Layer 6 of a small transformer language model trained on English Wikipedia (10 layers, counted from 0, width 96).
In attention head 3, each number of a token's query is one row of weights dot the token's vector x plus its bias. The head spreads its attention over the tokens so far by the softmax of query dot key.

Query weights of the head. A number n stands for (n - 500) times 0.0024.
q0 (bias -0.040): 527 496 615 504 492 555 481 417 460 429 515 200 482 610 632 612 315 580 637 596 704 451 543 350 407 334 785 617 471 385 282 431 707 478 666 586 523 462 651 575 485 665 683 536 593 335 633 565 432 388 518 661 442 386 523 197 692 363 473 515 779 597 454 511 208 692 588 230 318 431 401 606 516 485 610 594 368 333 404 471 608 443 540 545 322 587 544 355 265 656 468 428 625 584 398 511
q1 (bias -0.035): 631 388 332 461 545 546 490 578 421 518 412 390 432 414 381 549 646 569 623 623 479 745 584 492 395 442 557 576 511 337 489 708 570 414 530 376 592 631 493 446 473 466 662 478 444 393 547 720 260 524 435 472 683 461 349 587 334 579 659 564 451 350 648 384 528 337 526 858 307 386 500 431 423 338 620 616 521 524 529 421 530 517 514 321 329 569 460 392 705 511 464 568 384 543 785 447
q2 (bias 0.012): 313 371 171 520 616 586 500 368 540 514 455 507 434 513 532 472 213 726 377 357 638 500 420 716 357 563 388 574 339 433 336 553 417 486 337 439 552 546 606 583 500 476 540 496 697 518 316 496 461 468 430 550 493 381 623 826 574 553 711 624 539 640 549 530 396 323 648 731 523 323 361 497 500 631 312 558 496 418 526 561 586 406 606 567 517 282 662 480 447 644 478 388 378 547 458 347
q3 (bias -0.056): 480 698 534 276 292 571 214 552 336 676 403 401 492 496 260 533 397 487 588 496 454 391 600 558 471 535 460 496 802 582 440 594 583 339 681 479 399 390 644 432 571 102 685 509 421 631 362 480 366 666 562 274 588 374 418 525 590 297 414 396 454 465 618 880 592 509 637 496 393 660 262 227 681 471 647 304 579 546 333 496 743 439 538 578 496 630 665 438 479 479 483 719 524 634 504 476
q4 (bias 0.027): 463 460 589 717 586 396 476 210 602 525 411 512 319 476 425 483 619 578 446 603 454 625 408 612 517 695 456 777 460 360 876 644 864 429 370 601 544 733 623 689 631 536 431 660 79 484 413 553 476 533 430 414 358 550 275 359 253 341 406 291 641 616 418 412 492 436 480 360 385 623 381 347 600 463 647 588 379 346 448 457 663 480 713 643 593 598 575 309 434 594 466 399 461 528 641 670
q5 (bias 0.011): 879 323 380 704 505 709 613 448 500 543 303 199 767 419 452 617 659 500 228 724 797 614 183 368 591 417 520 475 420 638 522 579 495 631 287 511 786 453 462 686 342 743 668 578 505 463 388 358 437 388 565 574 419 268 253 617 643 762 632 670 729 679 526 283 489 301 27 765 372 400 774 535 61 368 834 645 586 345 611 480 428 531 309 294 443 558 389 500 415 462 56 443 708 298 572 530
q6 (bias -0.001): 599 414 663 590 413 517 472 402 294 470 529 383 407 437 609 588 663 688 660 656 368 443 176 577 407 474 416 468 423 362 592 346 517 528 476 402 639 508 577 720 628 752 742 317 686 525 212 442 479 261 406 483 306 560 397 504 596 677 587 533 513 801 434 426 542 191 175 579 659 496 461 607 325 604 691 462 306 567 678 456 480 541 522 518 701 360 667 587 575 383 219 447 748 500 565 496
q7 (bias 0.049): 606 353 452 524 441 370 368 396 289 413 642 595 683 281 509 590 351 562 512 488 517 630 352 852 457 634 471 565 343 351 509 449 565 321 504 561 717 203 324 479 647 383 412 362 629 560 512 792 437 315 556 602 595 687 652 513 385 508 436 575 603 288 470 623 625 327 711 611 445 679 77 423 621 606 317 314 867 375 389 370 347 697 509 401 395 610 488 713 547 456 478 580 492 720 592 623
q8 (bias 0.027): 606 525 509 524 475 448 246 471 395 513 392 574 230 468 705 368 598 598 409 590 465 609 750 537 620 620 484 234 215 428 518 729 474 443 402 292 375 454 662 458 410 612 417 589 440 661 222 555 521 338 544 169 513 725 454 804 661 521 470 666 474 408 731 231 392 575 282 649 567 687 711 327 411 407 526 396 582 581 433 455 188 471 575 496 437 500 532 496 627 513 328 554 740 752 463 622
q9 (bias -0.047): 481 715 515 460 472 226 509 481 437 437 574 473 371 288 371 729 424 292 571 509 539 407 287 686 366 181 605 635 182 500 550 566 433 364 687 568 477 533 598 621 728 713 815 147 678 420 637 679 589 376 218 358 385 427 495 696 661 331 660 472 581 647 655 354 625 535 356 667 738 509 392 586 66 538 650 408 750 457 208 419 789 547 647 435 589 448 364 379 187 328 372 369 623 518 593 668
q10 (bias 0.007): 538 433 708 615 580 709 522 511 623 562 534 430 493 271 531 469 466 344 482 581 570 597 625 438 615 368 551 475 624 542 412 409 469 282 423 426 474 489 280 429 544 660 736 368 681 557 419 629 410 431 496 477 427 625 311 415 652 406 606 489 346 479 621 468 427 846 446 580 486 245 346 656 240 572 729 597 492 677 321 453 305 564 524 263 706 530 467 655 492 718 263 673 544 314 437 584
q11 (bias 0.041): 600 516 521 557 224 283 235 587 247 628 350 609 560 362 549 492 456 496 455 453 747 286 432 667 443 271 329 611 849 544 572 444 418 235 473 636 401 408 421 638 597 713 338 487 500 407 422 424 632 602 306 516 590 648 264 528 403 460 640 410 573 602 292 508 394 576 841 516 403 657 487 427 551 508 442 516 606 476 647 365 590 679 425 653 433 787 542 477 444 567 467 500 631 488 279 639
q12 (bias 0.016): 521 459 633 622 690 530 609 467 555 572 337 460 352 520 185 400 354 705 555 785 513 353 484 640 588 216 568 626 320 512 618 421 593 651 376 564 357 566 423 871 408 598 461 395 500 359 252 463 562 668 543 363 589 500 566 101 363 385 674 537 349 559 376 430 289 643 417 538 257 687 509 607 544 733 322 428 416 618 517 448 581 623 521 399 545 286 730 461 471 599 707 553 356 659 565 360
q13 (bias 0.002): 585 335 552 353 624 583 647 256 700 420 412 613 456 607 567 629 391 390 569 567 472 718 362 610 634 561 560 334 252 683 520 566 294 571 455 321 496 515 367 447 511 492 631 529 705 450 504 659 673 700 705 376 757 353 527 598 508 731 488 443 312 544 488 605 484 463 519 348 688 356 709 496 480 605 266 524 476 366 378 307 282 442 371 500 458 492 374 647 586 221 363 546 384 418 664 649
q14 (bias 0.011): 458 350 362 486 534 546 297 507 489 289 590 297 571 500 454 446 515 424 464 430 492 436 514 625 828 576 397 417 471 523 460 355 865 511 540 664 549 504 378 429 651 567 518 564 434 542 581 325 511 581 579 206 411 586 545 319 801 560 337 500 531 396 648 368 585 388 467 477 443 294 646 671 448 412 399 721 690 392 476 668 404 609 532 649 500 549 300 576 703 202 694 440 522 401 691 361
q15 (bias 0.017): 731 622 573 699 360 475 737 516 618 631 528 644 391 326 538 375 525 752 356 464 343 618 702 351 441 727 400 689 644 500 343 554 428 243 361 475 451 620 346 557 628 488 636 561 529 426 564 409 533 638 723 388 626 542 372 513 612 434 578 504 425 582 278 488 445 444 315 504 392 251 663 650 369 426 631 576 668 701 88 611 560 394 226 487 774 586 302 461 297 422 375 373 508 365 601 576
q16 (bias 0.012): 527 577 693 419 333 698 583 614 496 663 358 316 628 426 527 610 391 443 227 444 389 492 405 449 579 643 762 445 302 578 594 352 544 719 474 528 439 601 440 477 507 504 540 488 504 741 451 550 485 504 379 702 350 556 423 480 566 639 636 272 618 551 415 544 354 638 470 434 561 407 653 574 983 453 425 508 417 406 463 411 511 381 492 783 538 473 203 371 352 500 637 423 440 560 607 171
q17 (bias -0.030): 611 425 455 367 737 430 699 560 613 463 188 364 409 607 609 162 478 500 591 469 614 457 574 642 350 625 493 672 672 496 500 507 441 555 386 389 525 536 347 383 622 320 608 617 613 446 524 360 550 438 701 597 456 493 382 715 514 521 407 549 365 571 496 281 760 440 469 442 530 345 571 603 447 356 599 426 255 752 549 490 570 482 575 648 617 493 593 493 540 376 260 571 479 462 518 403
q18 (bias 0.045): 417 593 564 565 471 729 426 443 652 511 647 384 449 503 364 537 551 824 469 735 593 507 435 243 427 458 304 445 421 529 500 525 504 552 392 433 504 406 545 639 591 568 163 428 456 733 567 619 532 518 476 562 648 433 601 452 656 424 323 418 394 432 702 541 415 591 341 354 520 467 410 452 622 580 567 296 614 419 401 542 334 360 541 646 733 529 458 349 722 379 398 453 779 406 628 500
q19 (bias -0.037): 655 469 316 517 327 405 608 548 538 377 653 539 508 428 599 361 634 640 429 569 695 574 267 655 415 603 590 504 866 464 407 580 518 492 517 237 509 429 160 374 419 478 504 481 536 424 611 580 848 348 622 607 626 636 403 558 860 777 509 552 397 617 738 39 734 375 428 437 471 504 417 563 144 407 691 364 581 123 616 632 552 461 436 669 632 429 458 517 460 375 246 403 440 560 448 449
q20 (bias 0.025): 555 514 755 368 621 664 422 417 458 346 337 777 476 384 467 548 485 539 541 489 304 496 407 472 522 291 333 437 460 574 485 471 358 359 564 571 254 753 549 511 394 248 428 481 493 379 617 207 485 470 542 599 736 301 803 511 423 453 504 597 559 521 467 603 724 554 574 700 599 581 405 447 690 507 395 530 541 441 589 482 486 536 572 372 518 496 374 267 588 531 794 464 606 581 619 454
q21 (bias 0.035): 657 673 314 351 596 384 458 195 299 549 703 309 590 626 863 562 694 560 607 407 621 405 590 610 402 652 580 679 514 667 477 215 518 441 382 496 448 417 105 470 682 728 455 505 273 610 424 426 383 287 504 526 273 406 631 469 561 552 334 371 456 488 404 279 754 340 588 381 492 772 623 375 329 443 464 361 540 274 601 475 513 452 677 468 725 683 554 600 333 505 564 630 816 441 466 652
q22 (bias -0.021): 244 652 571 581 425 270 467 463 650 398 564 623 330 536 334 379 387 432 442 483 384 419 616 653 562 388 543 431 678 332 554 576 591 562 658 504 520 736 543 561 411 389 532 324 510 425 487 449 432 663 545 596 626 353 572 417 514 571 370 456 552 468 694 500 813 543 536 566 372 576 244 578 547 596 440 521 483 590 561 566 477 514 269 348 446 340 454 526 534 568 504 819 325 516 503 579
q23 (bias -0.002): 618 687 229 520 572 440 758 554 508 617 467 529 488 431 611 274 661 416 559 777 768 604 468 472 192 522 520 777 848 212 273 572 431 512 463 634 700 445 386 400 724 574 441 331 294 631 590 273 261 530 252 572 397 612 382 389 542 575 500 360 761 607 609 615 599 429 319 585 351 437 518 391 326 496 703 513 479 368 186 504 590 442 697 487 396 555 516 400 369 544 548 379 431 512 488 520
q24 (bias 0.015): 349 544 411 585 631 725 532 496 496 265 581 373 531 473 699 335 336 414 362 694 408 326 446 759 459 453 666 660 544 668 776 471 838 661 693 563 589 684 513 424 417 512 400 410 454 455 638 569 354 475 299 557 263 441 594 546 808 512 406 324 401 508 492 374 512 324 559 541 584 480 521 609 422 500 517 417 334 430 530 629 575 391 691 734 193 463 328 426 389 555 309 435 402 818 576 276
q25 (bias -0.023): 609 567 391 656 642 450 420 441 407 400 271 336 366 565 781 477 722 516 292 681 473 589 193 574 394 417 562 271 427 338 729 440 619 407 648 481 641 500 414 341 518 316 468 433 504 395 543 504 664 519 482 677 592 723 429 664 587 671 376 618 758 542 545 549 553 410 475 613 385 530 570 342 353 481 415 527 550 382 441 435 416 530 446 421 515 369 353 785 477 496 605 600 525 702 389 576
q26 (bias 0.028): 430 446 809 628 415 547 496 351 578 413 592 560 489 359 378 727 192 463 325 478 735 588 544 564 626 467 414 452 357 255 684 558 298 418 534 722 557 558 436 473 635 648 569 549 358 605 571 573 515 375 280 403 634 719 658 531 574 485 326 284 429 427 477 485 437 577 389 355 478 722 508 433 459 356 456 623 524 300 402 537 530 577 596 529 320 623 481 695 181 536 395 285 627 452 588 746
q27 (bias -0.030): 535 388 577 648 687 397 614 481 213 520 157 322 430 623 318 674 586 377 526 432 460 643 456 748 322 488 760 433 275 453 636 798 544 785 459 572 481 281 468 504 572 458 687 516 409 430 372 473 391 563 430 708 584 424 492 603 414 484 363 619 263 618 383 643 409 508 522 697 678 480 439 347 599 449 592 604 452 654 377 653 344 624 589 521 384 558 421 437 398 728 382 415 440 455 519 541
q28 (bias -0.002): 392 496 351 582 504 683 284 454 452 489 486 577 750 222 449 442 446 564 574 437 393 504 446 598 431 352 514 558 239 356 716 424 588 572 521 522 564 608 522 730 465 535 645 428 526 446 667 335 375 674 544 460 632 485 500 595 493 450 683 465 562 425 475 530 281 492 466 591 473 471 545 233 697 637 408 438 749 555 410 390 545 550 411 667 617 625 428 285 551 650 433 614 386 614 292 251
q29 (bias -0.019): 553 578 308 621 610 433 470 244 403 423 630 440 413 386 482 33 239 329 699 491 355 478 463 486 384 384 560 508 409 376 570 460 635 559 751 699 348 487 587 682 466 388 670 639 594 518 513 628 518 464 262 359 558 586 452 254 385 211 320 660 464 446 605 525 738 375 479 358 894 549 431 454 677 460 495 383 227 504 662 259 748 548 651 631 557 636 437 621 624 523 440 312 661 809 604 492
q30 (bias -0.088): 361 547 430 226 342 452 473 640 542 695 664 366 597 606 464 456 635 867 575 588 545 684 563 444 428 500 377 564 629 532 563 548 731 405 401 541 602 421 467 465 580 426 418 387 319 357 634 741 508 488 459 576 561 663 449 532 560 346 441 717 777 399 654 496 589 434 402 484 485 261 656 394 425 615 825 496 621 388 425 542 377 406 545 227 371 386 621 316 241 355 479 590 172 428 453 607
q31 (bias 0.046): 425 493 581 487 412 507 457 437 461 559 470 395 455 471 445 503 507 443 577 263 500 346 583 452 441 561 467 743 511 592 289 524 413 640 523 409 604 500 454 517 612 457 481 346 493 456 408 578 628 466 436 674 583 451 571 372 534 351 561 443 517 304 544 749 265 685 614 589 582 807 323 354 396 279 364 462 507 497 607 448 632 550 437 453 682 635 627 642 309 670 681 638 451 523 313 523

Each question shows a short text with each token's key, already scaled and adjusted for position as the last token sees it. A number n stands for (n - 500) times 0.003.

Then comes the last token's vector x. A number n stands for (n - 500) times 0.007.

0 "work": 501 525 510 369 465 870 637 541 546 452 476 482 405 533 521 542 445 522 495 557 513 557 432 534 565 561 489 505 478 462 454 554
1 " has": 527 506 536 435 469 832 610 453 543 508 491 502 429 494 517 542 468 515 494 549 544 570 430 568 557 586 494 503 483 484 488 563
2 " also": 522 541 506 462 447 807 583 411 541 522 482 498 414 477 512 508 475 546 456 586 512 569 454 545 569 572 499 541 495 523 511 517
3 " been": 493 530 514 430 467 834 627 444 566 506 485 511 455 514 522 524 474 516 432 591 523 577 471 520 552 590 514 506 513 511 495 516
4 " published": 486 482 547 416 456 838 639 457 587 512 526 538 463 508 536 489 430 519 461 600 521 592 498 503 559 560 557 471 501 518 447 513
5 " in": 485 548 522 403 499 840 643 457 585 525 531 448 448 541 508 479 473 521 488 582 496 572 466 523 533 558 544 508 498 501 493 501
6 " Har": 464 563 490 418 462 793 591 523 545 488 562 448 404 493 547 569 460 518 498 541 508 543 492 508 472 561 474 538 452 480 475 453
7 "per": 470 589 495 412 452 818 567 540 549 495 581 438 417 522 550 564 469 477 481 569 489 521 480 495 492 570 506 524 468 465 429 443
8 "'s": 465 573 543 431 463 867 635 506 583 468 524 407 457 539 558 492 474 477 500 586 508 557 453 520 547 550 486 496 507 460 464 506
x: 406 553 600 379 468 604 411 554 490 284 430 560 627 377 711 413 621 544 672 432 393 403 545 772 513 548 468 783 385 480 466 462 337 549 516 599 694 385 775 525 499 523 356 476 313 579 300 428 400 624 431 489 609 549 644 449 544 548 434 498 263 452 475 353 464 476 464 565 509 521 461 587 325 566 458 551 455 549 654 566 193 641 143 590 475 503 555 574 427 364 417 594 659 547 440 625
To which token does the last token give the most attention? 4 " published"

0 " |": 499 524 511 368 464 847 632 543 546 466 486 484 406 533 520 542 451 521 498 559 508 548 432 526 558 558 489 506 485 464 471 546
1 "\n": 528 595 542 455 480 796 620 523 509 561 499 462 398 505 470 553 459 554 481 524 470 554 400 537 493 564 503 572 495 480 555 480
2 "|": 540 586 476 450 491 797 596 523 453 533 480 509 382 443 509 517 468 560 481 576 462 573 429 561 528 567 506 565 500 514 552 531
3 " Total": 527 524 475 441 486 839 511 449 407 462 515 518 399 474 501 534 524 515 471 469 454 596 413 599 527 516 496 524 477 478 539 544
4 " length": 546 530 479 414 495 819 546 492 417 493 510 520 412 461 521 524 524 514 463 466 426 596 419 613 539 529 531 537 490 421 494 544
5 ":": 523 566 526 421 535 800 521 395 453 490 489 517 417 471 481 513 534 552 445 549 407 584 446 611 481 548 492 543 538 474 546 510
6 " |": 503 585 528 415 481 768 551 448 478 505 506 506 426 483 491 512 517 560 446 559 418 574 420 550 470 545 490 558 536 472 527 498
7 " ": 484 501 556 431 448 848 527 435 472 489 521 465 432 516 497 519 516 555 433 520 407 558 417 561 469 511 487 551 529 459 583 503
8 " |": 515 561 539 412 460 778 555 445 513 524 512 493 434 528 469 523 508 542 473 540 426 550 407 517 454 543 490 565 539 460 526 482
x: 564 522 537 435 504 542 251 539 480 401 548 549 698 289 698 583 471 679 531 419 440 478 613 640 485 602 486 678 377 485 365 586 140 655 393 604 615 358 603 533 489 651 295 596 420 494 348 473 419 686 420 876 499 396 582 444 484 567 506 451 401 455 316 508 375 573 517 604 510 518 678 493 480 488 555 451 474 499 379 603 405 636 166 551 398 610 359 656 404 432 395 505 695 548 409 524
To which token does the last token give the most attention? 4 " length"

0 "FA": 494 520 506 369 470 864 633 537 545 454 482 486 406 534 519 540 448 519 502 554 512 554 436 526 561 555 487 505 473 461 460 548
1 ",": 472 562 544 406 503 821 670 453 539 510 525 422 416 517 514 560 462 527 496 598 500 547 454 533 503 579 502 506 488 493 529 433
2 " 1989": 473 523 516 378 486 852 582 495 524 536 558 467 483 518 554 539 419 494 500 522 523 504 526 460 513 603 513 548 494 507 519 483
3 ").": 504 532 553 395 491 863 649 472 550 503 517 426 416 493 492 552 481 530 487 551 500 528 432 548 534 590 506 530 508 557 491 482
4 " In": 476 537 517 389 492 834 622 473 539 510 518 442 427 472 493 495 497 528 468 543 489 572 467 531 559 561 529 551 453 520 488 504
5 " her": 474 530 496 410 495 814 580 481 575 474 526 445 424 499 535 472 490 510 490 571 502 623 406 538 536 546 514 528 442 468 455 548
6 " final": 496 551 480 441 477 785 591 469 518 489 500 508 468 488 538 481 466 503 482 588 477 631 445 519 566 518 562 504 462 481 474 586
7 " year": 527 493 494 420 482 805 614 467 524 498 503 487 435 449 543 494 458 520 487 584 500 584 473 528 600 517 550 499 461 495 468 582
8 " there": 482 493 471 404 469 795 609 440 540 498 499 476 429 444 553 521 483 531 477 604 494 550 469 573 588 559 526 485 462 517 476 552
x: 433 521 635 315 431 686 440 557 467 316 417 541 515 487 634 302 764 572 529 451 393 455 528 592 439 435 264 854 358 465 439 619 470 645 667 541 613 430 429 582 324 669 389 550 395 445 439 435 533 532 322 498 519 375 548 385 786 532 282 479 461 392 409 497 380 486 607 563 790 495 583 711 295 528 570 486 414 382 587 578 422 412 271 680 449 488 603 634 377 495 580 436 652 517 500 516
Which two tokens does the last token look at most, in order? 7 " year", 8 " there"

0 "iv": 495 518 510 369 467 856 631 537 540 450 479 483 410 536 516 541 453 517 499 553 511 552 435 529 555 553 489 507 479 462 464 547
1 "ac": 476 544 536 389 461 802 584 529 503 502 533 476 437 505 468 530 489 519 487 584 482 573 449 565 507 590 493 511 501 445 531 465
2 "ious": 491 568 549 412 483 846 595 530 501 475 522 489 468 504 518 504 464 491 504 574 495 512 446 580 555 576 521 509 499 448 503 520
3 " m": 510 531 560 440 490 817 594 525 503 507 500 496 444 499 521 500 452 509 475 595 474 575 480 560 547 521 522 495 508 478 532 503
4 "ann": 535 554 507 396 498 802 626 489 570 502 520 486 488 502 526 529 477 494 470 579 473 584 460 501 559 561 509 518 515 505 528 487
5 "er": 518 580 537 438 483 831 604 538 570 496 531 477 479 491 504 550 480 519 465 598 495 519 450 519 546 567 510 525 527 486 505 459
6 " that": 509 568 531 434 468 838 655 493 558 465 495 452 440 463 556 521 471 526 475 584 524 518 440 520 572 573 475 506 499 504 502 506
7 " enc": 523 515 502 434 503 796 611 472 560 516 497 532 418 453 492 509 461 529 490 609 516 532 452 525 550 555 514 523 502 545 499 470
8 "our": 501 554 533 441 463 805 576 453 568 525 521 479 446 496 475 488 502 576 476 605 499 527 421 523 564 563 548 542 489 519 484 458
x: 439 503 569 284 431 690 328 556 470 314 424 676 490 345 697 367 580 508 589 599 358 479 412 737 512 521 469 814 438 518 500 601 333 526 540 632 617 352 758 482 535 573 472 794 433 612 366 431 368 454 479 678 637 537 450 520 565 386 443 466 300 553 457 400 367 563 577 544 638 326 543 565 442 458 604 533 329 368 607 457 411 539 178 713 479 357 588 402 348 482 526 510 589 536 469 585
To which token does the last token give the most attention? 7 " enc"

0 "it": 497 524 509 360 462 889 642 538 549 442 476 482 399 538 520 545 449 521 495 558 512 555 424 533 561 559 482 507 478 456 459 553
1 "ness": 508 581 512 421 448 862 617 513 509 471 531 533 461 517 552 533 457 517 466 581 511 539 438 567 546 589 519 491 523 427 483 521
2 "es": 500 550 558 422 493 868 632 487 526 464 522 497 443 491 528 552 491 520 468 554 507 511 450 560 603 570 524 523 527 434 489 510
3 " who": 520 577 517 416 474 856 637 467 577 451 498 472 427 450 532 531 461 547 439 575 528 523 435 529 569 603 448 520 489 485 483 535
4 " had": 531 526 496 443 472 829 600 424 569 481 512 509 463 458 541 537 473 534 476 599 559 543 441 538 540 555 489 495 488 508 514 531
5 " not": 520 544 511 473 433 823 587 426 554 487 506 522 494 493 544 503 485 528 446 574 533 525 436 536 565 550 503 507 515 495 520 535
6 "h": 533 532 501 472 410 838 629 426 514 477 493 489 456 460 509 521 530 539 428 608 507 518 449 470 560 548 525 531 503 501 471 479
7 "ing": 503 553 503 451 443 847 595 398 541 453 518 486 449 460 546 526 528 574 430 600 510 509 436 500 580 539 511 505 513 470 511 488
8 " to": 514 587 509 469 472 819 598 424 590 460 477 474 422 485 539 503 490 530 455 619 496 504 477 507 572 593 498 523 508 485 512 485
x: 406 505 532 378 371 553 359 575 386 222 384 526 716 371 673 231 673 569 728 575 371 530 612 604 616 467 386 842 475 493 569 416 421 628 555 652 512 326 544 471 357 601 457 488 523 368 458 345 547 504 370 620 613 556 468 504 509 604 465 645 352 392 456 198 330 573 652 606 631 555 509 538 536 390 662 494 442 537 561 617 406 704 260 456 413 437 472 677 403 386 458 568 630 500 440 495
Which two tokens does the last token look at most, in order? 3 " who", 0 "it"

0 " Museum": 497 523 512 359 462 904 653 542 549 450 481 482 396 536 524 548 441 520 500 555 515 567 427 540 568 561 489 506 473 462 445 558
1 ",": 475 578 552 425 485 871 684 456 567 513 526 408 398 523 524 553 460 525 496 607 495 589 444 560 507 586 505 517 491 501 508 448
2 " Chicago": 479 554 491 414 509 920 616 522 608 508 612 461 491 525 568 566 411 458 529 508 524 499 505 541 498 558 491 526 478 491 429 432
3 " C": 438 516 523 423 470 848 581 493 518 549 602 438 456 536 560 525 463 450 523 550 530 515 504 528 507 488 505 519 482 510 445 380
4 "ult": 478 542 569 414 458 900 627 549 542 504 591 459 513 567 510 531 463 460 516 516 508 514 478 513 546 484 516 497 519 452 426 385
5 "ural": 436 576 531 399 477 912 616 508 545 480 593 439 507 565 520 534 471 482 513 541 521 497 482 526 526 546 513 501 507 472 423 418
6 " Center": 461 504 518 434 507 886 638 534 559 533 577 507 503 515 571 588 455 465 549 533 529 510 524 594 577 521 535 475 510 476 421 468
7 " and": 454 555 563 422 495 848 648 473 628 515 540 405 459 541 545 547 451 548 521 627 527 496 474 527 546 563 504 501 504 525 474 402
8 " Ill": 464 558 533 428 485 844 595 503 575 539 568 479 484 549 568 530 435 492 519 568 559 507 487 535 534 526 498 527 464 470 465 432
x: 543 482 663 422 598 573 281 445 622 402 331 583 566 414 755 312 594 584 644 573 279 461 447 756 565 608 305 721 446 509 396 424 400 418 581 475 740 365 603 627 455 631 467 404 399 559 480 464 401 771 449 648 545 338 535 420 555 604 394 521 141 312 488 345 444 452 447 513 590 402 370 703 511 584 518 613 612 427 420 555 449 556 298 371 359 613 540 549 482 478 488 515 695 444 444 637
To which token does the last token give the most attention? 6 " Center"

0 "M": 497 521 509 383 471 826 622 531 537 459 482 483 417 532 515 538 455 517 499 545 512 547 442 526 550 549 487 507 480 468 467 539
1 "FA": 492 547 494 407 483 850 579 496 502 500 520 533 427 479 503 539 457 497 490 546 493 561 479 521 545 561 479 505 442 468 495 480
2 ",": 470 560 536 408 514 790 647 463 524 519 525 445 435 514 522 565 464 524 496 591 503 536 471 544 520 567 500 498 492 507 534 421
3 " 1989": 470 522 517 384 490 818 581 504 517 541 554 475 487 519 554 539 431 490 498 520 523 504 523 465 518 592 511 538 494 510 515 474
4 ").": 504 527 548 403 492 832 636 475 542 505 515 433 427 494 496 549 486 528 486 545 498 533 438 543 535 577 502 525 508 556 490 485
5 " In": 479 528 517 398 488 803 613 476 537 511 515 444 435 477 496 496 498 524 470 540 488 570 470 527 555 555 525 544 459 522 486 508
6 " her": 472 525 498 415 495 786 572 484 571 480 524 450 431 499 534 474 493 509 492 567 499 614 416 531 533 541 512 526 448 476 458 543
7 " final": 493 545 483 444 476 758 584 471 519 491 501 506 467 491 535 483 469 503 484 579 480 621 451 514 557 518 555 505 463 484 472 579
8 " year": 521 496 494 427 481 777 608 473 523 499 504 488 440 454 538 496 464 515 490 577 501 577 475 522 589 514 544 500 464 495 467 575
x: 515 515 646 438 498 710 423 439 468 215 480 622 465 475 696 318 630 500 644 344 354 415 481 650 449 598 360 751 369 449 501 632 337 606 595 718 682 485 525 427 481 622 426 623 390 415 476 429 535 511 253 605 424 474 462 391 758 564 525 597 385 410 486 544 438 480 369 539 605 585 510 646 216 523 513 431 414 404 768 586 552 569 231 546 392 588 548 587 286 368 611 554 628 364 444 461
To which token does the last token give the most attention? 8 " year"

0 "er": 498 524 509 371 466 862 632 537 548 449 479 483 406 534 519 543 450 520 495 555 514 550 430 530 557 554 483 507 479 459 459 549
1 " R": 463 581 521 471 467 855 617 486 476 496 498 465 431 530 534 538 479 486 459 564 507 565 446 540 498 519 496 533 477 452 495 417
2 "om": 498 592 545 471 470 822 586 513 442 495 485 475 433 501 522 555 483 504 502 551 534 541 443 526 471 504 457 499 504 439 504 411
3 "ero": 514 576 518 439 481 838 614 523 482 501 544 512 455 511 534 559 445 508 478 556 528 536 442 586 547 552 442 521 499 445 475 457
4 " (": 487 567 543 453 514 822 656 515 525 514 476 416 501 527 545 522 463 490 481 554 517 526 475 586 535 552 500 517 526 478 574 417
5 "N": 479 594 538 452 477 837 607 507 490 529 490 454 473 493 508 469 488 455 519 522 495 516 494 505 508 530 474 526 497 492 601 433
6 "ew": 479 558 494 357 480 796 609 544 451 501 528 475 489 469 500 499 468 515 501 614 524 548 491 525 477 582 499 478 469 530 550 418
7 " York": 496 580 467 408 550 877 586 575 517 492 544 481 475 491 547 569 455 437 509 544 517 499 511 519 491 579 465 503 471 444 518 424
8 ",": 475 593 524 426 559 808 651 531 528 509 520 415 478 507 559 551 456 480 529 604 528 502 530 555 499 572 470 481 501 506 568 368
x: 451 508 451 445 518 708 376 442 477 154 345 649 543 407 655 386 596 688 610 563 300 568 487 694 547 420 433 746 462 452 426 499 345 615 569 674 661 339 659 643 459 550 335 529 353 478 463 563 311 562 492 446 527 579 486 230 428 457 368 574 430 412 402 420 602 575 487 630 599 530 324 665 412 616 541 464 554 535 527 657 275 651 254 574 474 582 553 652 451 339 545 498 430 446 450 659
Which token does the last token look at most, and with what share of its attention? 7 " York", with about 40%

0 " However": 498 525 507 349 462 910 653 541 549 444 474 481 388 532 524 546 442 527 496 563 513 561 422 535 575 568 483 508 469 458 455 564
1 ",": 496 591 547 425 482 846 698 435 523 497 497 404 376 497 516 546 458 554 476 586 501 580 424 552 517 598 491 531 492 497 533 479
2 " her": 484 564 502 388 489 938 590 513 569 448 525 452 435 478 553 483 473 529 480 531 499 587 365 510 528 590 450 563 476 469 479 534
3 " grand": 518 555 458 455 512 847 592 529 549 477 536 511 488 473 543 510 428 530 470 582 460 586 386 513 533 517 515 529 501 445 446 574
4 "m": 576 568 553 575 506 848 559 514 500 504 464 419 466 415 529 487 485 538 488 611 483 602 416 531 518 470 528 497 550 464 529 550
5 "other": 516 590 493 468 501 910 607 476 541 457 520 467 481 495 551 509 477 562 442 546 479 569 385 492 554 541 498 549 490 463 461 585
6 " great": 503 557 474 416 495 863 590 447 532 451 508 500 502 483 548 482 468 538 465 576 471 558 381 510 558 519 516 532 509 431 493 555
7 "ly": 551 590 531 486 486 849 582 445 559 491 490 433 502 466 534 496 458 552 431 608 501 538 434 575 607 549 510 525 537 485 520 561
8 " rest": 485 563 504 404 518 887 623 475 579 456 460 499 498 468 517 480 486 509 453 604 511 562 418 475 519 556 583 519 482 492 464 506
x: 503 413 566 251 486 584 390 542 518 333 328 507 575 409 571 471 629 565 566 704 311 513 426 749 509 616 319 812 424 297 448 618 449 480 564 586 711 222 692 461 417 566 409 712 294 523 336 428 498 617 532 573 480 489 540 406 747 405 587 507 359 390 475 343 277 549 563 524 716 498 595 570 379 514 438 538 390 538 681 487 482 632 273 478 537 589 385 494 291 553 527 551 589 612 548 467
To which token does the last token give the most attention? 5 "other"